Layer 3 of a small transformer language model trained on English Wikipedia (15 layers, counted from 0, width 96).
A neuron adds its activation times its output weights to the MLP's output. To switch it off is to set its activation to zero at one token and run the rest of the model.

Output weights of the MLP neurons that the questions are about. A number n stands for n times 0.0045.
n12: -27 -14 -56 2 20 -38 16 -72 33 -25 64 16 15 21 40 -8 3 41 7 38 -38 -8 12 18 81 -27 50 -45 24 18 -22 -21 -18 -50 -39 -10 12 26 53 -50 15 -9 25 32 9 42 61 -41 -23 -20 3 23 -26 -39 -19 16 5 -42 -13 -4 -35 -63 -13 1 -9 -60 -29 -18 -25 -17 -12 3 -19 4 -10 17 -9 60 -32 -8 -22 -7 -13 -10 10 -6 -11 -8 5 -3 24 -11 8 29 -59 31
n14: 13 -1 8 -23 -38 16 -7 44 3 47 -52 -71 -1 29 8 -52 -4 -5 17 -22 -22 -18 7 -6 -37 48 -20 -66 2 10 -21 55 15 -21 -23 -53 -25 -20 15 -15 -54 68 18 54 27 -28 2 26 0 -30 21 16 -22 36 39 13 -19 4 47 -17 -11 44 30 1 39 36 -42 3 -25 -12 17 8 -14 -30 32 -52 11 -10 -12 -31 8 9 5 -7 -31 -61 43 -27 -25 68 -29 4 37 23 -22 -45
n20: -28 -52 -4 35 -29 -13 8 10 28 -11 6 -38 2 46 32 50 -40 -23 -3 -29 -1 -45 -51 -6 46 -40 -10 -46 53 -36 -37 40 11 -23 -16 16 -26 8 23 -3 -28 22 -3 4 -35 -28 5 -40 16 -44 -32 8 64 22 -8 -1 -85 -42 -5 -8 -54 -13 0 -43 10 52 -1 8 -6 1 -60 -36 -22 -33 -20 20 1 18 16 -40 26 -20 17 -6 -40 21 18 -2 -18 8 -15 11 -8 -14 -6 2
n30: -38 35 -41 -28 -59 -3 7 18 -31 8 2 7 28 16 52 -67 43 22 -42 -2 1 13 -34 -10 -19 23 -68 25 -45 4 12 -52 -12 49 -28 64 -64 2 -26 21 -21 -8 -21 15 -10 -7 -52 -27 34 -13 9 58 -24 -3 13 -8 36 29 -26 12 24 27 48 39 -54 22 -41 9 9 -16 -25 -38 -33 -21 2 1 25 2 45 3 12 0 52 -9 22 -38 -53 -13 -22 -6 25 10 -35 -18 38 -15
n38: -32 93 -3 19 -68 -21 11 28 -12 4 44 -33 -50 -18 -40 -32 19 2 -55 -18 48 -17 -5 -33 9 -23 -44 0 -7 4 33 -17 23 -67 11 -20 -8 45 22 22 30 10 29 19 15 6 -30 -25 15 24 3 -68 2 36 -5 36 28 48 42 2 24 -17 -28 -1 8 24 -14 8 20 36 30 55 -15 42 -2 -11 1 -48 -19 13 16 11 28 10 -23 -25 -4 -61 -67 38 -13 19 20 31 18 -32
n46: -24 -41 24 -2 23 -25 -36 5 5 1 -42 50 30 -24 6 8 12 -18 -16 -14 11 2 45 16 17 -2 -50 12 -39 -21 3 44 -26 -38 -3 24 -70 -14 9 -31 -36 3 43 14 6 -1 -37 -7 14 -17 -29 -13 -32 -23 16 27 44 -17 -42 -52 -35 9 -23 27 10 -13 14 28 -19 -10 28 49 -34 11 15 14 -7 -60 -31 14 14 20 22 -11 -46 42 6 11 53 -6 14 -37 11 -33 -39 -31
n65: 6 32 -40 -27 5 -54 16 6 6 11 4 -22 4 -7 10 -44 7 -13 -27 10 21 -33 -27 11 -16 15 47 7 -47 -12 -10 4 25 17 -5 22 14 10 -5 -7 -63 -23 -50 20 30 -45 18 4 11 -24 26 -29 19 -17 18 -47 0 -40 -22 54 21 32 -38 -32 11 -17 -14 84 -13 58 26 47 -2 42 -4 7 -22 -8 30 80 10 31 -13 21 52 0 47 -28 -35 5 -10 -28 -10 -25 35 39
n66: 14 -42 27 27 -42 -39 3 -68 -48 -7 47 50 -12 13 12 -12 -2 10 -3 -4 -43 -28 57 39 -40 1 6 -11 56 -48 40 19 -28 20 11 -32 51 -29 5 -22 -18 17 -9 -4 -13 -22 -2 -18 19 17 -23 -17 8 0 43 34 8 38 76 5 -14 14 -63 30 -3 31 19 -8 -29 -23 -21 66 -67 -3 7 -32 9 17 -1 0 28 11 -42 -10 -7 0 -50 25 -58 27 -19 -23 7 -23 -8 -11
n68: 6 -4 -48 -27 26 -25 -3 3 -50 -33 7 7 -19 -31 22 61 2 -39 -3 22 -1 72 0 48 -17 14 -49 33 0 -66 -7 17 25 17 -12 -13 30 3 -55 -19 45 -14 -30 -35 -37 -59 9 3 -36 -37 -5 2 -34 37 25 -1 -55 2 -29 33 5 -17 -4 31 24 10 -9 8 -29 -14 64 -12 8 -33 18 -17 10 3 -3 -4 -41 -67 -54 23 -67 -4 -7 -95 12 50 9 -1 -1 19 10 -22
n111: 21 21 83 0 -53 5 60 -3 -6 33 48 -8 71 -6 26 -53 3 8 69 22 -21 4 -61 -38 -3 17 2 -22 -41 30 23 49 -25 44 24 0 -11 10 23 11 -48 6 -8 34 24 1 12 1 2 21 57 -5 -27 54 13 -12 26 -12 30 -1 20 87 20 11 -3 8 -43 -46 33 -4 -28 1 41 -11 -20 -6 25 24 -55 39 -46 5 17 2 40 16 -20 4 36 -5 -13 -58 25 -11 -12 46
n127: 12 -8 22 -16 24 45 -16 13 -8 0 5 12 59 10 -16 -12 -50 -17 11 -18 3 26 -11 54 43 21 21 9 -6 -5 -13 -19 13 9 37 -3 91 40 38 8 -24 -51 21 -64 12 -1 -13 -4 48 -50 9 36 22 -5 14 -28 22 13 -4 -26 32 -17 29 15 -14 58 24 -11 15 -12 -11 67 18 61 -10 -28 11 -52 7 41 1 43 -21 41 -16 -13 -19 -8 -53 -19 25 15 -23 35 0 20
n128: 15 0 19 -3 2 -37 -16 16 16 -3 28 24 30 10 -39 52 -10 -28 40 -13 30 6 25 -36 26 -24 -31 7 -10 -5 9 -56 -21 -4 2 -30 -43 0 3 1 -6 -53 -45 3 25 -7 -34 -16 28 46 32 37 4 -4 -6 43 -15 -4 11 43 52 -5 6 36 -41 -4 3 -14 -25 2 5 36 -1 -55 -45 3 44 -15 -24 -46 54 -28 12 17 -19 50 6 14 -15 25 -4 25 -40 -11 -14 15
n135: -21 13 -7 40 -29 -10 -8 33 -45 -51 4 -8 25 -18 6 22 45 0 15 -5 14 17 26 27 -4 13 6 -54 3 4 14 -32 -24 8 46 -9 -50 12 -46 17 -16 -16 -7 42 13 -2 8 21 -45 4 -49 -5 0 12 -32 -2 -10 8 -37 -10 36 -14 -8 2 24 43 -50 2 -50 6 -33 -13 37 17 53 -16 46 -47 -26 -56 9 -45 9 -18 23 -27 -23 -40 -36 -52 9 47 4 76 -22 35
n156: -36 -16 -22 -10 -84 24 9 58 -7 13 33 -48 -16 24 -37 21 -9 25 25 -12 26 -11 -36 30 -8 10 7 -31 -31 49 5 -12 -24 10 -11 -3 -32 -5 35 14 24 30 -26 -31 -52 -13 7 40 8 53 4 -15 11 9 -49 22 -13 3 -1 14 -17 -2 16 -12 -16 -14 -19 -2 -9 -11 0 56 37 -94 34 32 -64 -6 5 78 38 -62 -29 17 -23 6 34 49 -31 38 11 26 -51 42 -52 13
n174: -36 44 6 7 41 -44 -24 -7 5 7 -5 13 -17 -1 -34 -45 26 43 13 -21 -42 24 -10 3 -36 34 71 -28 1 5 -22 -8 -31 17 6 -26 -22 -28 46 4 4 31 32 21 -38 -39 -5 46 2 5 43 -12 3 2 -47 0 -26 -18 -5 36 43 43 -2 15 -45 13 11 -29 21 4 -47 -78 13 -5 -30 0 4 -26 27 -19 -17 -59 -31 -37 -37 3 -37 -31 -21 16 15 1 -22 55 5 -8
n176: 58 -7 -25 -10 -15 -39 25 -15 -2 -68 7 0 -2 15 -14 -47 42 -1 55 -33 26 16 62 29 56 -57 -25 23 23 -12 -2 -15 36 29 1 -27 94 -17 37 11 -27 -32 17 -12 -12 -11 32 -47 5 -18 2 89 -5 -37 -61 17 -24 -11 -4 32 6 13 -6 17 27 0 -28 -23 -37 34 11 -47 -23 -20 11 13 -3 -26 40 -25 -48 1 -22 -40 -25 -4 -11 37 -5 31 55 -53 10 39 14 -43

Each question names a token from some text and the token that comes next. It shows the activations a of the neurons there, in the order above. A number n stands for n times 0.068.

Then comes g, the gradient of the next token's log-probability with respect to the MLP's output, scaled to length 1. A neuron's effect is roughly proportional to its activation times (output weights . g). A number n stands for n times 0.0044.

" mov", then "ement"
a: 1 6 1 0 1 1 3 0 4 -3 -25 1 9 1 34 3
g: -8 13 -20 -13 15 27 6 -14 -18 1 -21 35 0 38 -19 -21 38 -10 1 4 -14 -6 4 32 7 42 52 -26 -2 9 -5 -39 31 8 -10 -17 -3 5 24 24 -20 10 10 -11 33 18 14 28 17 7 -1 -21 -3 14 -27 44 12 -12 71 29 -14 -18 8 23 18 5 24 -10 -4 4 39 -7 22 2 -33 -9 59 -36 -10 5 -2 -17 -10 -45 50 20 27 -16 -12 -10 30 6 -17 -12 47 -4
Switching off which neuron hurts the next token most? n174

" with", then " produc"
a: 1 0 -4 3 0 3 1 2 -4 -5 0 0 -2 0 -3 -3
g: -16 16 -31 -8 33 15 38 -10 21 -26 -22 29 -29 56 -38 -10 -12 16 -59 32 15 -33 -10 0 5 38 -16 7 -6 7 -53 -24 5 24 5 -9 20 13 -11 -7 2 -3 -18 -4 -4 -6 22 -28 -10 -28 27 -67 25 -28 -17 -39 17 11 -16 -23 -27 -3 4 -27 -43 -3 -4 6 -21 -8 -2 17 1 6 -41 -3 -2 15 24 -2 18 -23 -2 5 -25 0 -6 -24 31 20 21 34 7 -42 22 -4
Switching off which neuron hurts the next token most? n111

"ment", then ","
a: -14 6 2 3 0 0 0 3 -2 16 3 3 5 3 1 -2
g: -17 -16 -19 -18 -18 -8 -32 -16 -21 -8 -5 -9 47 24 31 2 -32 -42 -27 -2 -31 4 -10 13 -26 3 29 40 0 11 17 -20 31 -12 -18 -38 38 19 -5 -46 -5 1 -28 -33 28 6 -34 11 -6 6 16 12 0 15 -19 15 -20 25 50 -13 -44 -43 -2 -7 11 -12 -29 -32 -9 -3 39 0 -8 -32 -7 11 17 26 25 -18 4 31 26 -6 -10 55 -11 14 12 13 -5 0 37 21 -33 28
Which neuron, switched off, raises the next token's probability most? n12

" dis", then "qu"
a: 0 3 50 -1 -1 3 7 -3 3 -5 7 20 5 2 -2 1
g: -13 8 22 -10 -11 22 -13 28 31 -21 -64 9 -15 47 5 35 -37 49 49 -9 -2 34 14 -8 18 1 -21 -33 4 -19 -55 -30 -3 -7 -12 13 -18 -27 23 5 29 27 4 6 -15 7 9 4 32 -13 -4 -55 -12 25 5 -25 6 -28 17 -17 1 7 -15 31 7 -3 -3 -5 -20 -12 26 10 22 5 14 -43 -19 -38 20 18 15 30 -11 0 -5 -30 10 3 -5 -9 -41 -14 39 -14 9 39
Switching off which neuron hurts the next token most? n20

" single", then " \""
a: -2 6 7 -1 3 1 0 -2 3 0 -6 1 7 0 -2 0
g: 17 -5 30 6 23 -16 3 -8 25 -16 -53 -34 -30 1 -5 -32 2 30 52 14 27 19 27 0 -1 11 11 8 24 30 61 14 -13 18 -24 35 -14 18 3 -10 -54 -21 15 -7 24 -7 17 -11 -19 4 25 26 -10 -12 -20 14 -34 8 -9 21 -8 -6 -30 3 -5 35 43 11 21 9 -29 -24 -17 -16 28 -22 -31 -9 -27 19 0 34 -1 -21 -16 -21 25 21 25 -20 29 -37 -46 -3 -6 25
Which neuron, switched off, raises the next token's probability most? n38

" Dr", then "."
a: -2 2 3 2 0 -1 4 1 2 1 -2 1 5 2 4 3
g: -10 5 -26 7 3 -44 4 2 63 -10 -22 33 -35 -20 35 16 -1 21 10 -12 20 25 -23 -34 -18 17 43 1 31 -30 -7 8 15 -43 -16 13 7 9 -13 -8 -7 0 -31 -9 3 20 23 -7 -9 30 38 37 -27 42 -7 -7 -37 -34 49 -19 36 -4 2 29 17 -24 31 21 22 21 13 23 -13 -16 -12 -8 -8 30 0 -37 -17 -3 -19 26 11 17 17 9 6 29 44 6 14 -4 22 -30
Which neuron, switched off, raises the next token's probability most? n135

" and", then " Gold"
a: -1 7 2 0 -6 -4 32 4 -3 7 1 3 1 1 -11 -2
g: 21 8 17 -6 23 -12 -8 30 -44 -1 20 -24 14 -14 26 -39 -33 37 -2 -28 8 3 25 16 -46 1 17 -9 38 -25 20 17 -7 24 -33 32 0 -5 2 19 -7 31 7 4 -16 -28 11 -2 0 42 -9 -2 25 -24 46 -21 40 11 23 -9 -2 9 2 30 -13 5 35 10 3 -34 -68 -7 -32 31 14 29 8 -23 -26 -17 -32 -16 0 -11 0 16 34 24 -7 -18 -1 21 -24 18 35 -42
Switching off which neuron hurts the next token most? n66

"ie", then "ut"
a: -2 -1 2 0 -1 -1 3 -17 3 9 4 0 0 -6 -2 3
g: 14 11 11 19 -11 55 13 22 24 29 -2 -23 5 -19 7 9 7 47 27 45 12 1 -11 27 21 20 26 5 -2 13 -38 -24 1 10 -34 -18 -25 -29 -30 19 28 25 4 -2 7 1 -19 24 30 28 24 8 43 1 -36 -17 40 28 -53 -23 34 -8 -15 -9 6 -9 7 16 20 31 -13 51 4 31 16 -30 26 -13 -19 32 32 -10 -40 21 -2 -2 -3 22 11 24 25 -11 22 -8 22 -12
Switching off which neuron hurts the next token most? n66

"p", then "ott"
a: -6 1 3 -2 2 0 -5 5 0 0 -1 -1 0 2 -8 0
g: -20 15 1 3 8 13 7 -14 17 31 18 40 1 15 7 -10 9 -6 29 48 -21 -12 -11 4 0 -17 -38 -15 7 1 11 25 -72 2 25 27 -1 2 -16 30 -12 25 31 15 9 -15 10 -3 -32 -61 29 -13 5 -2 -17 -21 36 -30 -26 21 -25 -21 8 1 -37 -20 -16 3 30 9 2 50 42 11 -6 -16 -4 -4 27 31 33 -2 -33 16 31 -3 21 -53 -15 3 -15 24 -23 32 -6 28
Which neuron, switched off, raises the next token's probability most? n65

" then", then " Can"
a: 2 2 0 -4 -1 26 3 5 3 -3 0 1 -1 0 0 -2
g: 5 -5 -19 25 -3 25 -20 30 35 29 -27 -26 20 -16 -12 -17 2 22 22 -30 -6 -25 3 14 -51 25 -18 28 21 -14 3 -33 19 -13 1 13 5 7 8 -30 -6 33 29 -22 -18 -37 20 -6 -12 9 -4 30 -33 -19 -34 17 27 -24 30 -4 20 -33 10 18 -26 20 -1 -5 34 -22 -17 -11 -27 8 -14 20 25 -43 -40 34 -37 6 9 -10 -44 12 25 -10 23 6 0 3 69 -24 -1 32
Switching off which neuron hurts the next token most? n46

" number", then " 1"
a: 17 2 -2 7 -3 4 5 0 8 -1 -66 -1 6 3 1 0
g: 0 5 -20 7 -13 -19 -3 -25 -45 -26 37 -14 7 -48 -12 31 -6 17 5 3 -9 4 -6 -45 45 -12 12 19 -2 1 -4 0 -34 18 -22 2 -15 11 -5 16 -20 -20 -25 -9 22 47 -41 26 -9 -3 -23 -41 23 -39 -8 -10 22 -24 -6 -8 19 18 -5 2 20 -18 16 42 34 9 -58 2 3 -9 36 5 -1 -35 -4 -13 -22 -3 21 -43 44 -3 -48 19 7 9 22 -40 14 -8 -37 13
Which neuron, switched off, raises the next token's probability most? n68

"On", then " July"
a: -1 2 4 1 -6 1 4 -4 -4 1 -5 0 0 -2 -1 -43
g: 16 7 -25 16 23 -35 34 -23 10 -8 -31 14 -19 25 39 8 47 -24 6 7 -35 26 -53 29 -18 11 18 -43 14 3 28 41 37 -2 56 9 -11 -19 -7 3 43 12 12 3 8 24 12 3 -1 16 3 -36 -40 -16 12 -21 17 4 20 8 -18 41 10 8 -14 21 21 -4 9 -15 18 -13 -12 31 -4 8 11 6 -18 1 -14 -5 -19 20 7 -51 47 -2 3 32 -2 -11 -6 -18 5 59
Switching off which neuron hurts the next token most? n176

"e", then "et"
a: -5 -1 0 0 -7 2 0 3 -11 3 0 4 23 1 0 -94
g: 41 -7 2 -7 -20 21 35 25 6 33 -10 -9 24 10 8 51 51 42 -11 -13 19 39 -6 30 -12 -28 -7 -9 -8 44 -16 3 29 -5 17 -16 26 -19 27 -47 7 26 -23 -19 17 -15 -17 -8 37 3 -19 0 -5 -16 1 56 15 -37 45 -26 -11 -21 12 -10 5 41 -6 -11 -30 -7 25 12 -5 -25 -24 20 -34 4 0 2 -37 -1 -11 15 22 -28 10 -21 10 14 -14 -40 -15 18 -24 -20
Which neuron, switched off, raises the next token's probability most? n176

"ors", then " ent"
a: 0 -2 -1 2 3 35 0 2 5 3 -1 -15 5 7 1 -1
g: -42 22 -8 -8 6 15 7 -40 -19 26 -12 0 13 12 -15 -2 -16 26 23 -3 4 -3 32 39 -21 -6 -42 38 67 24 8 -11 13 8 28 -42 32 16 3 -9 3 -39 -13 -3 18 3 22 8 2 12 1 8 -39 -13 11 -8 30 -28 25 -27 -29 -26 27 12 27 2 -24 -13 1 24 -27 -9 -10 9 27 -1 28 -34 68 9 -10 -32 5 -2 51 -13 -4 -21 47 -12 18 9 -15 -25 8 3
Switching off which neuron hurts the next token most? n128

"sp", then "a"
a: -3 -1 1 0 0 5 6 -2 -11 8 9 -7 13 3 -4 1
g: 11 6 -9 -34 13 15 16 1 -20 -40 -18 -18 -10 -9 12 14 -24 -7 5 -34 -20 -10 15 8 -39 -20 -2 -34 -4 12 2 46 -37 15 -12 6 11 -7 -21 28 13 36 4 -16 1 -15 -43 15 4 8 9 22 44 12 27 3 4 21 7 28 31 25 -11 -3 -21 -9 45 -13 -18 -47 -2 -12 -5 -3 13 3 -37 -22 -4 -48 16 48 30 -52 -44 -31 -10 -19 4 62 -5 -23 0 24 19 16
Switching off which neuron hurts the next token most? n12

" st", then "ri"
a: 0 -5 0 0 -6 4 2 -3 0 5 -7 -4 0 2 1 -4
g: -32 -29 -6 32 -4 -31 -19 36 -1 -18 25 17 31 23 -27 36 -6 -33 -1 18 5 8 9 12 -14 11 13 -19 -46 18 16 -16 33 -13 7 -39 16 -26 4 -1 -16 49 1 21 5 -36 6 48 -20 17 -12 7 -36 40 -5 2 16 13 29 8 -24 -13 24 26 25 0 -18 -14 43 8 5 6 -15 10 34 -39 5 -24 -12 0 -29 26 -63 -31 50 16 16 15 -35 -15 -3 2 3 -8 1 2
Which neuron, switched off, raises the next token's probability most? n14

"of", then ")"
a: -32 -6 2 6 3 -1 0 6 0 -5 0 0 5 4 1 2
g: 52 -2 9 26 12 46 -22 22 8 -23 3 -23 42 17 -30 4 8 14 -25 23 -12 51 13 21 8 -18 -14 27 27 25 -3 -19 -25 -30 0 -8 13 9 -4 16 4 -12 15 -13 -8 -22 -49 -15 41 26 8 2 32 26 -20 -7 -1 3 38 30 18 36 1 27 -16 -11 32 -10 12 -17 2 -24 13 14 21 -46 -20 43 -6 32 -46 -19 -19 21 -10 21 16 -19 -21 17 43 13 -6 -27 -30 18
Switching off which neuron hurts the next token most? n12

"ign", then "or"
a: -3 4 -1 13 -11 -4 0 0 -1 6 18 0 1 0 0 3
g: 25 -9 -2 -35 10 -3 -8 -7 12 -11 -30 -20 -9 15 -9 25 -15 25 -15 -19 1 13 -1 -7 11 14 -48 1 26 10 -6 -21 17 -53 47 16 -4 7 11 -10 20 -35 12 -31 -12 3 -6 -29 -14 6 27 46 -1 -38 14 7 81 13 19 4 -2 -22 -21 22 -22 -25 -10 0 44 -20 -21 1 -27 -4 9 25 -1 -1 18 18 33 13 11 25 -40 34 -34 -46 -8 21 -19 -34 -31 -13 -21 -31
Switching off which neuron hurts the next token most? n127

" at", then " "
a: -2 -3 -8 4 0 0 5 1 -2 1 -14 1 0 -5 -6 -3
g: -18 18 -10 13 16 16 5 3 -34 16 40 25 17 -6 35 0 24 -20 13 14 18 26 0 -22 26 -20 22 -2 3 21 -4 -14 -21 9 -4 -6 -33 28 -16 32 37 22 -34 -36 25 2 -61 23 -3 -17 32 -10 7 -12 -23 8 3 -37 31 -22 -4 -9 14 33 4 -5 0 -3 2 46 -30 -25 -2 54 0 -5 -6 13 -11 -14 -33 4 -7 -33 73 -21 -5 47 -24 -25 -33 22 15 5 -8 -1
Switching off which neuron hurts the next token most? n20

" and", then " the"
a: 0 3 3 0 -4 -3 20 1 -3 5 -1 4 3 0 -8 -2
g: 10 24 -4 -32 -25 -18 -43 18 4 44 30 -18 -8 -39 -7 6 -10 1 -3 -31 -40 16 -13 -11 9 -19 2 26 -10 -44 -1 64 -22 -39 -16 9 -22 -22 -15 1 13 -14 -9 31 -42 -15 -12 36 16 -23 47 -15 13 -8 42 -10 25 0 -31 -3 -20 4 17 10 -10 12 11 -16 -21 15 31 16 11 -21 13 -7 -34 19 -1 23 -31 50 13 -28 2 41 7 -8 -30 0 -12 11 2 28 8 -43
Switching off which neuron hurts the next token most? n65

" m", then "and"
a: -2 -2 0 2 3 1 2 0 -1 4 4 0 3 5 0 1
g: -58 24 27 -3 26 15 7 -5 -4 -18 88 -3 -19 6 -11 -40 -16 12 -4 34 3 -18 -1 28 -42 11 9 14 -13 24 29 -11 0 25 8 21 -45 1 -12 44 -6 -14 -17 31 22 -2 49 11 -17 -14 -24 33 -12 -42 -6 -2 -1 11 -35 16 39 36 -5 11 0 3 35 -12 15 15 -17 20 13 -20 -13 -18 35 -8 0 7 -4 -21 -38 -4 -24 -22 19 7 -16 38 21 6 6 16 10 4
Switching off which neuron hurts the next token most? n156

"ate", then " can"
a: 1 3 1 0 -6 -5 0 3 -5 2 -3 0 0 9 -1 0
g: 6 -21 -40 -18 -4 -7 -2 -12 -6 5 -49 48 18 40 25 -1 8 17 9 -6 -27 11 5 -26 -20 6 -40 37 -22 2 33 13 -23 -26 56 5 4 3 31 -37 10 -6 13 2 -35 -1 -32 2 -26 -41 28 -15 35 16 8 12 23 9 -23 -5 -4 -23 2 38 4 -17 -14 -4 43 -7 24 -2 -6 23 4 -1 -39 25 15 7 35 9 -46 -16 -7 13 -18 18 16 -11 37 15 31 15 -38 43
Switching off which neuron hurts the next token most? n38

" March", then " Ag"
a: -2 4 1 -1 0 4 0 4 -2 0 2 1 3 2 -2 -1
g: -23 -12 28 -11 -2 32 28 21 23 -9 19 -66 23 6 -37 5 -22 -15 -8 22 -34 -39 -3 18 20 29 2 -10 -13 -10 10 27 27 18 -29 -30 12 -18 -6 -26 -6 29 25 4 5 -27 25 39 47 -11 -23 18 -15 -10 3 -24 -26 2 41 -34 2 15 -38 0 45 -12 16 -11 -15 -12 13 -4 1 4 24 21 52 -11 3 -11 -47 -45 8 -29 15 -12 48 2 1 11 6 0 -1 25 -20 2
Switching off which neuron hurts the next token most? n14

"p", then "o"
a: -4 6 5 0 -2 -1 -10 0 -5 1 1 5 -3 -1 0 -7
g: -12 5 -31 24 20 34 4 7 -16 -16 6 14 13 -14 38 -26 -24 -19 -24 -16 -12 20 11 -45 -22 -7 -16 -49 -1 -29 -24 -25 45 -25 -19 -31 10 -12 -10 -60 -5 -7 23 -15 3 -20 18 -7 -15 18 31 -11 -6 -1 1 5 -1 -30 -9 -3 -4 -5 -23 -27 0 23 7 82 -13 -5 -18 -7 -56 -28 63 -28 -4 -15 -22 -16 4 1 12 -11 -26 -20 -7 16 -12 18 13 2 -15 18 -36 12
Switching off which neuron hurts the next token most? n14

" and", then " ac"
a: -3 0 6 -1 -4 -3 49 3 0 8 1 2 3 2 -7 -2
g: -48 -8 -13 -4 8 4 -9 -2 6 -1 -15 26 9 8 -43 10 46 -7 -14 5 -6 -47 -5 23 8 21 -24 -16 -21 6 -24 -45 27 -22 -17 -13 16 6 -2 56 12 -9 -35 -25 7 6 16 -35 19 -33 -1 8 -4 4 -35 -1 -26 17 -10 -25 64 -8 0 -28 -9 -9 28 33 -16 -31 15 7 17 1 -29 -14 40 -37 37 35 -3 -50 7 -10 27 -27 -19 -13 -12 28 7 -26 -16 -20 -27 4
Switching off which neuron hurts the next token most? n65

"'", then "L"
a: -9 4 3 0 -24 9 -2 -5 -1 -3 -2 10 0 0 1 2
g: 3 2 20 -6 -13 -3 22 -6 -11 4 -11 46 7 -5 -41 29 -2 -11 10 -28 -23 -18 -14 50 45 27 -14 16 10 1 -1 -11 11 28 -48 29 -9 -3 -30 -65 -18 -9 -27 1 -21 20 31 46 -4 -21 -6 -15 5 17 8 -37 -3 -15 -1 -2 36 12 -19 2 -13 -7 -9 -13 15 21 -5 9 26 30 6 4 -34 -7 -15 49 -1 -24 -1 20 25 39 20 20 -26 -4 56 -15 -33 -1 49 -21
Which neuron, switched off, raises the next token's probability most? n14

" \"", then "T"
a: 3 -1 0 0 0 7 -7 0 4 -1 2 2 6 0 0 -1
g: -8 -15 21 21 -16 18 -2 44 -14 35 -7 0 16 8 -14 -7 30 14 -20 21 -4 -4 12 1 -30 -1 -28 -45 -32 29 7 -21 -22 36 28 -33 15 18 -3 -12 25 26 20 7 19 12 -8 10 -17 3 23 -32 4 -14 15 25 -2 -7 -26 -45 -30 -9 -7 -41 -29 11 41 -42 -12 -22 -32 -16 -10 18 -34 -19 -20 -27 -20 -29 -32 -8 6 18 -68 7 29 -22 9 16 -27 38 17 -41 -15 4
Switching off which neuron hurts the next token most? n65

"we", then "g"
a: 1 -4 0 -1 -1 1 -9 0 0 -13 5 3 5 4 -22 -3
g: -8 27 1 37 15 -56 18 2 -8 -2 2 20 5 -9 -9 7 -46 -2 -8 7 -2 2 8 11 23 29 -4 -12 27 -13 16 -2 -6 -36 -9 -9 7 0 27 -2 -8 -36 11 13 41 -9 -28 -36 5 -47 18 18 -31 23 -25 -3 15 1 23 15 14 -59 0 -50 36 -10 23 -6 0 -35 -4 -20 -8 1 -58 -6 13 -16 9 -7 -60 -21 13 -54 8 5 -1 -30 45 -35 16 -14 -3 6 3 -20
Switching off which neuron hurts the next token most? n65

" T", then "i"
a: -2 2 1 10 1 0 3 1 -3 2 0 3 23 -1 -1 -3
g: 27 1 20 -7 -22 -29 35 -3 34 1 38 -38 -10 32 33 -2 0 15 21 -9 41 -29 5 -32 -27 2 25 -12 1 20 9 -22 6 9 -9 15 -21 -67 -21 -10 2 4 -57 0 16 -40 13 25 -31 -24 -6 -5 13 9 16 4 -21 19 -11 -13 39 -1 -32 20 -17 30 13 -24 18 16 10 14 -12 -15 33 7 -42 -15 15 -17 -28 -32 -33 -28 -14 -14 -13 -26 30 15 -34 -8 8 7 -47 -18
Switching off which neuron hurts the next token most? n135

"ight", then " years"
a: 0 3 1 7 3 3 0 2 -3 0 -1 -3 -4 -4 0 -5
g: 18 15 22 -16 12 -6 18 24 15 26 5 -14 -18 17 18 -10 38 27 15 16 29 4 3 16 -71 3 9 22 6 -22 19 18 35 -7 -46 11 -2 -7 5 17 17 25 -15 -1 -14 16 25 -3 18 -33 -13 -36 -1 30 9 -12 -19 -40 13 51 24 21 -1 4 -54 70 -24 13 -20 20 1 0 33 2 -3 -37 35 -45 -27 -9 3 4 -15 20 3 -27 29 1 8 15 -10 -4 -6 17 42 0
Switching off which neuron hurts the next token most? n14

"ature", then " following"
a: 2 -20 0 1 2 -4 3 3 1 -1 -2 4 1 0 -5 0
g: 0 -6 19 -3 -4 34 -25 -10 8 -3 3 34 37 27 -6 18 -17 -23 -12 -5 0 6 12 -16 8 -45 -5 7 25 -22 12 8 -51 1 61 2 -25 -12 -8 -15 32 -22 -14 -36 2 27 -8 13 -25 -19 2 7 -7 17 -12 -40 43 -5 0 -1 28 -44 -13 -6 10 17 -54 12 40 5 -37 -2 26 -14 57 -23 1 -58 -7 21 44 -20 -12 17 1 11 -5 -16 9 33 26 -7 26 20 -20 0
Switching off which neuron hurts the next token most? n14

" ev", then "ents"
a: -2 -3 1 2 -2 4 5 2 -62 -6 2 0 0 -2 27 9
g: 24 -39 5 4 -11 21 -8 -15 -32 8 -4 -21 -6 38 32 -13 46 15 6 -13 -9 15 -14 -31 17 23 -1 -45 -15 5 25 -66 14 24 49 1 39 -12 44 11 14 -2 3 5 42 -30 -15 -20 18 -6 3 14 12 14 -3 -51 35 17 42 -10 -10 -36 17 -49 -40 -24 24 12 4 3 -12 -7 -3 13 -24 2 3 -4 -6 22 -17 -8 3 -35 1 -5 19 -28 -31 -24 -10 -31 -11 30 7 -15
Switching off which neuron hurts the next token most? n68

"ublic", then " He"
a: 3 4 3 -21 2 -1 2 -2 -2 -1 -1 1 3 1 0 -2
g: -2 -7 1 -19 13 12 2 -14 -7 14 7 26 -31 4 -10 10 42 0 25 13 36 -48 13 -12 -43 -14 -15 3 4 -21 -15 46 -16 -10 -3 -11 11 23 4 90 8 -2 29 -3 14 4 -3 -51 -2 36 -27 1 -35 40 9 3 -12 1 -37 -36 34 34 -6 -22 -4 -12 -30 20 22 26 -27 0 -17 -1 -17 6 -7 -21 -42 -27 -17 18 2 8 -7 47 53 1 -4 2 15 4 7 -13 14 -3
Switching off which neuron hurts the next token most? n30

"-", then "old"
a: 9 -2 1 1 -2 0 1 5 -3 1 2 -2 -1 2 0 -3
g: 52 -11 -1 -27 -12 -7 -41 -2 14 44 -25 -23 35 -19 -40 -14 9 25 30 -12 0 -7 38 11 0 -5 -35 -4 -6 -8 37 1 46 4 1 -27 27 -4 -3 18 -19 -35 32 9 18 -17 -11 -6 -39 18 -18 -6 25 27 -43 -1 -4 47 -19 50 -11 19 -19 12 3 21 0 32 -16 -2 -24 -7 28 11 19 -3 -4 -17 3 -14 31 -20 -25 29 32 -15 -18 -6 19 -1 -4 -24 -57 7 21 36
Which neuron, switched off, raises the next token's probability most? n12